Layer 3 of a small transformer language model trained on English Wikipedia (8 layers, counted from 0, width 64). Numbers have three digits each and are written without spaces.
A neuron's activation on a vector x is GELU(weights . x), where the dot is the dot product.
The model reads these tokens: "1" "919" "." " De" "ign" "an" " was" " wound" "ed" " several" " times" " by " "3" "rd" " degree" " burn" "s and" " exp" "osure" " to" " must" "ard" " g" "as." " Despite" " these" " combat" " wound" "s" " De" "ign" "an"

The vector x that enters this layer's MLP at each token. A number n stands for (n - 500) times 0.0095.
0 "1": 585448534501382408513299505415405588403565560650455360469607495633420643601589437563498520321469459874637515483469456591412408437417554301521382374523559632493419633598565339454684554481532431
1 "919": 596434560505417364517274519421443567411588592709503358459682485603484579586598384549423413322460442825612515410414530601462354469344544318573388432512518643463490555548545427536591646407595501
2 ".": 617487580413459386548418493430489572453564675503549385411406604508470579605652425701523718341547426713515541468440492596225369562294620270656449444460507490473422588657582384485443520514454434
3 " De": 546404502536429488481330490493369495446556584397543417638432697429522779538607309631500686381488568696458428369433492554541324533280606396691388369481495507490507553622581581509374622520400458
4 "ign": 556478481516490296529284514555555447425455510483560370429620605514447703608589348616449721346538462728541594447456553571530408449329619462704174374511587550442431556623535374503451493428556529
5 "an": 489495558527401404584250615503546500382545629553572334452519654561521601530633252616425647329492420675503522450463508470497366497356617373655147401487537545503469613636541485493481597480543567
6 " was": 519482574430421399546436608583424462410536512555566229544508665512475692595561146577431705404487498751534539441449438567407402492381496272569532503440541592477538673643538495434481472404565511
7 " wound": 508434544446471460593394582590508418409518401687461290412732512536420614574521180549495607447540542778525547459376477522536434403392642390586528367593455617391444527676593375547444518453550535
8 "ed": 609565557364426408593300620545556536401555497613532355439598506501484593571534144652418624386496465713519571425393532502402401487355493353562435404585484688544475649660467394469494600496606474
9 " several": 643489572403373361460449438501534478372598529489487313542602436544447637691538099635539561442481386668555596437535467581552447556353502273577563463464495614550478575647470363427539576541627485
10 " times": 526421545474474413566361505498362553419553519556511266464556508569465571670623141642489547396516433762674513366428579545488448542448522316641343373506447597522531580674513374511513597498519570
11 " by ": 662536542427351450465393412502601536470507524354390439516362495501435588782597349506458471475524433816704586469416447595473505525375564241624707439558568516505520481628463323384461481565557501
12 "3": 628380608432405382502512363434445521488618497489505474502475523553405545711534330561570519392478418831679600476437381639435498448392569323482185388530518591590447523691598365573606545568440475
13 "rd": 542449574503391493514376432498471596367572495610466557467470528621461500630591127534598532356521487806611620410508407560389423457387521403586263402469523593487460493698573310526578571585526561
14 " degree": 546497590436475499607470438503381550463489552630469407472634434600459490659596158451545504436443489739661590411422493635536415447352540349650340364443525563490379505793578321451528553490546523
15 " burn": 505419555368386474614390570577424483423548437555502416393685502599347555663523140468598470516578498787573500407327365516580443441515649369598544452535514638552499467603622368473489549473478568
16 "s and": 609552523456347519608476582532504518392592539549547398450521397630404540565515110509503605437567408692612559432404499571499449563450541094523474456505471660516505470598505451389522608494553544
17 " exp": 539437391482475456460348460636630603453417511433518426437569465459399571637676311315542541435524476771533377412398432641597430600481551395675696354539583603627549304603542256556418514455541543
18 "osure": 564496513449517465579483538506575601435483541536520377359598449491537528498603164440524403392376427857623503363437591620475422491383563411646308325511590617553522465698531370439501599519572498
19 " to": 559536474391499534547407516587499469452502494514565510499422416523400543686620147448457458503437461708552580353427474605552443651467460086607583407590482624576556461652486457452524578496551543
20 " must": 567421498414547453499489609717409491415480499466563412469558505612390464660635130360493527554390469655592494300435414587618490691576439290610530451529404533507546402669482468539462560471564548
21 "ard": 511412589464461436615451573551544442442608521518537451439642465525469426500459096448571436587501409665676614400322544527535426497509481446623122375637532621478510551651575444468562523536509559
22 " g": 563411602381403572470303646470455435488530539486534464544541440507380461678495085364676517584440432651528492369350459532608466619566447562560582388650510659569476504611529452482520511668431414
23 "as.": 588484533478456433593475643407598493412612691523602324350350481539468513613509307577486650564557423706502540403353690582280445564464461294655354525557485544413390440624548383576459460611556443
24 " Despite": 593483477331410451567511444483570460358409555514590336485359583409430598724568195731578615544641455687517580451352591490472401534468614295599577549503491476454594444662577434584377532436395477
25 " these": 641547509426426372470540414513579510385502573437574388455562510445491592677612066712633674399536364640536522420474535540505469604336577328522450532397503470572398463679541429519441575527484463
26 " combat": 579524473443510421500493422498462499390432593464528390410660565483514538662585076677656609452472444711457492457429505489520463488368668404611382425458466539603330510765514403566435528518555570
27 " wound": 548406505472464476600454489522453444385512419571484397384629536541470574667554107651594578496556492777516580471416443492577478463389722399616381388585434566438384485700592397509353479493562554
28 "s": 536579504511482489683378612558399548412545514393575378397477544531566527650632122646519586401515466702572491417389506484437501608346604395541245366522467655517493478635477446362414569556555569
29 " De": 481340509536432545519308539453357528426547623320580453620382619456549686534593219534553591509470552666475497391398528541706380561366528405632317449589430548467482464658553591523325669554436499
30 "ign": 539495412532511304553309532557591422436474478448585428437653563501474628666519267527495612493540430712588579432459609526630454491421555537680045446547558524414406442619540365520404474428597582
31 "an": 464527520551396444593290623517569501378555611519605403452505630548574520541555155540457576454502415653532484418440562424591414522448569449605027445532485522514444493686525492500427586522573630

Each question shows the input weights of one neuron of the MLP. A number n stands for (n - 500) times 0.0016.

n157: 394730395658574414511554452447345281487544626525378426532477638596680510506304503623322401504506535441382719611785432441506298674573176475343619541439475360586405539470439586310482320490625530
On which token does it fire most? 6 " was"

n167: 500478545426558377418453593527344367633383649579559539427562316507477533479231563639335519568592567473529375608489384492488493497598464503531502444514541582402584430489404513556406475627637746
On which token does it fire most? 7 " wound"

n45: 700646622704358510380577477441587398453494466388403306436411614429700450666410729609470175555462415384562655519574686723321494520351500679456712554611607599502553659442266367152536365503426415
On which token does it fire most? 11 " by "

n117: 502405469554541370493426508521443472624587773803564568453324367689502374458521659590492467242495410526553455528374587538347335368496324453556666541445412678685619824484302454317525606460657446
On which token does it fire most, and how strongly? 1 "919", at about 3.6

n108: 535568591447608474512702389577483615445434162316418605322481421603494463153624398708448630566561648472492473515408386416614452431443584541591555572537705469666667592368482462563430349407478570
Its three highest activations, in order, are on tokens 27 " wound", 15 " burn", 17 " exp"

n136: 507442492620716629461644296646539681184486355475673325297673376425465425310635519732208419515386356495636551573516648452489643450368527559538523440446326574508549457255544678347488595649489613
Its three highest activations, in order, are on tokens 18 "osure", 28 "s", 10 " times"

n28: 575356522575565523414520701405534488417596588624335352347476598592533529429492400686249422390437336532586648527448432668600442469520531606521549495598458588529369566493520436338373646385467482
On which token does it fire most? 1 "919"

n128: 521551515459438572655562545633434241322598576594358497420446691541653453514569438578488541384379218352663468429803393845314782431398469693270610801567370491481520807380275656437600502567471264
On which token does it fire most? 6 " was"

n37: 447459597635497686537499616398592449477533768588570499595452589683536503493471627486513381444725122404564635551571567467454478325527445389390466366477486445429533444397453489376263601633591505
Its three highest activations, in order, are on tokens 23 "as.", 31 "an", 5 "an"

n25: 439664720592461506591445396600320440511595583623565544417437778532641341479452545610327536237616568271338592577413520689290364468578424508683568385556324463521427562473452448587336412406588364
On which token does it fire most? 2 "."

n24: 628531728555459573330508533449431539516603603457399413517547454421586460431546646598435239397557520514493445739553548626396520482319543528555735352156433700524881662311165349280583477434504417
On which token does it fire most? 11 " by "

n193: 486555612352391608413499336301591413391541525448529507536370505449431594347400566556380563474530318364613576487596500529421509356537453365426638738708496515523586649393581618573799691543499509
On which token does it fire most? 9 " several"

n245: 423390338553605571339710382531527488191723336708561263576591611579700577638704568291456523380513462556430609587508364384509369450552506583343526524426517401553590428525409492442491558506452461
Its two highest activations, in order, are on tokens 6 " was", 7 " wound"

n99: 692673304538510522552532390552368320538484540473421492449632531458429426514505370524338456532528355499625541681554577419489335513439614625540461650398659393701602535462560523211475551396505452
On which token does it fire most, and how strongly? 25 " these", at about 1.2

n221: 297407466489499437659619361415586474667335540508564594610391712732580468665417461429410495433510574534550360654600483566492336431724543580435447327502487502481442481433552480464345504513316597
Its two highest activations, in order, are on tokens 12 "3", 31 "an"

n201: 611569582405584296530657288420441469405494371422372537281404476420633428553727668626510499398759378417372670488688600429416454537533642671406480691501406368591469659469540456461428441520477278
Its three highest activations, in order, are on tokens 2 ".", 25 " these", 24 " Despite"

n80: 468487364676547586450429491603410351603516725587548618366624546430620424495395431539384494298661386576501703584450374447501526492453508630583541569499245367605429587342243495664606531635562500
On which token does it fire most? 26 " combat"

n180: 594532293551385386654622439745566517348368551607617512445443303577640480451559523566660534260517411511369389438405562298375334619465391526527455536434436431558453597557508556588523504693542464
On which token does it fire most? 25 " these"

n49: 538708525570389559422545564425343542479671553393536642428525422560625319438607517542480496432715541546533614527507381518365546509638551492615386541600551550487465436368458499267469474407584443
Its three highest activations, in order, are on tokens 28 "s", 16 "s and", 13 "rd"

n217: 479365326519474624617482333509566545471613702346387472537450424662317418416446350362316458373573598477516576532466402698480478381448461565549543573583418617603415563509347667509545340537521572
On which token does it fire most? 16 "s and"

n76: 437592468406298350547402547458643530662448321583537571532598533453586447627530517434456633533402453439698360501519516508443457541478541568364434378750541422359419656495437397568529544480611426
On which token does it fire most? 30 "ign"

n46: 539556324612539568574597446566465463449508472638242654578672612534563449569403500499432562386495540489389620392331412364403592408411503540667740355352356689580510708353559520332301697350352814
On which token does it fire most? 7 " wound"

n52: 469658403695462210626476546540599498662353582575432557648537567520584509261446514518587350505315472518589641483685702540218421354328586598591426755446479448558529484439391545550554506233387413
On which token does it fire most? 1 "919"

n194: 455535353423564286250414481485500555446415588509455359563691563501408392399142592740540167428449466512356448544523348460453633565482663716727654524410407661585528465397629471591660414529471475
On which token does it fire most? 1 "919"

n178: 667533542537744537265486538642512342544573728522641714445562486488572508501480492318410493476466574575478521506410397576615572311415638598380510472423571394565465503429510427448372324406422623
Its three highest activations, in order, are on tokens 17 " exp", 30 "ign", 4 "ign"

n55: 535474446525371372451533578472487502358685422484504470592557385505565426437530412314557432524289489526577641467423466517660575445571501554536516569443585450391631549415412445533462517499528517
Its three highest activations, in order, are on tokens 21 "ard", 20 " must", 22 " g"

n67: 657382625527511419367378561535618239709351479499324645175478528464714421322477574668407534502489515515532238587640504501539265442610640501768497397613766519487480474502228493489449274481545531
Its two highest activations, in order, are on tokens 4 "ign", 30 "ign"

n150: 563338534495430494536646392421609377334544539524302546557368528608584648520550508374500603499481516418347455524649403642495491672539518438469439553666438442444374485348546593573411421666491481
Its two highest activations, in order, are on tokens 29 " De", 23 "as."

n51: 477561527485775526473401368303182516490352542685452559505518289710597673450419512738414544516548206501751529538471449405459599583615345675455604446211383609606472413435583586596466389425471664
On which token does it fire most, and how strongly? 10 " times", at about 0.62

n210: 690545468565562513506569483565539509490530340411461618599473547455629633587359514455627368572522375577467382472468454449620491593512451624523390608366534349507661353462478543392533275514342576
On which token does it fire most? 30 "ign"

n204: 489434457502490781492523632499440671321602406464453611473517562531622591427616477467528398365574469482455524719475424384401337554484533470441653373403577452562495455443525404294513504633407456
On which token does it fire most, and how strongly? 13 "rd", at about 0.63

n72: 641450448413467676365541503578416436595485545563393618391586521421443546458531445542505495516661416358391648676506572480526330355681605470568677405536499365380451595582556505406407601461371314
Its three highest activations, in order, are on tokens 24 " Despite", 7 " wound", 27 " wound"

n88: 525442486489440638483437336627560567605308544598288601293437614377567608623442557519386604435482341364462446569484332564666388501655489631426424594515607584687435526609345419582594397499489637
On which token does it fire most, and how strongly? 17 " exp", at about 0.8

n29: 534624626620582516354349579595485586625569613467490553412518491361526413511361551612560307642549490412622510569633473519493609501391659493380376497452590393540527560504545398475478682278310519
On which token does it fire most, and how strongly? 12 "3", at about 0.067

n247: 564431142673655445478621798521519486619599542495478607287607476349488518458465436646546493376394354436659595296554542562406245471488338516446446567360390415640565710503569581332561577755552509
On which token does it fire most? 18 "osure"

n254: 557577472700532644402417670575536421566454462689500364429486436584496476336604426773527362637599532445610445434412605346343625367529531478566388674343478600377597722401571587488376551535437483
On which token does it fire most? 5 "an"

n196: 394519645517551501395378471515462355521424487525434519557521373646380379406544488766644458454631411482638569485519681403439546454524532426411395346499558601685542588467510609526402673617487384
On which token does it fire most? 10 " times"

n203: 424614629547509711527566392417248457532394499535578540359630576503495578510483419528484422485358482392425697575626466505554452549647518282580388542498310435588653637468546547453470461593303563
On which token does it fire most? 19 " to"

n238: 762552254680561331336716447570668486275721316464283310242613431458642325509424538644539510492457253481344602595552586482463296635315445545371750814529351614476611604421286491577567426700495253
Its three highest activations, in order, are on tokens 9 " several", 25 " these", 23 "as."

n192: 637593628584668459461608377741605215312453385608343467298547520562562617424353302555384291276550396479461482465588540743444467584550685555658618526321332665600453759493374411270436423569478435
On which token does it fire most? 9 " several"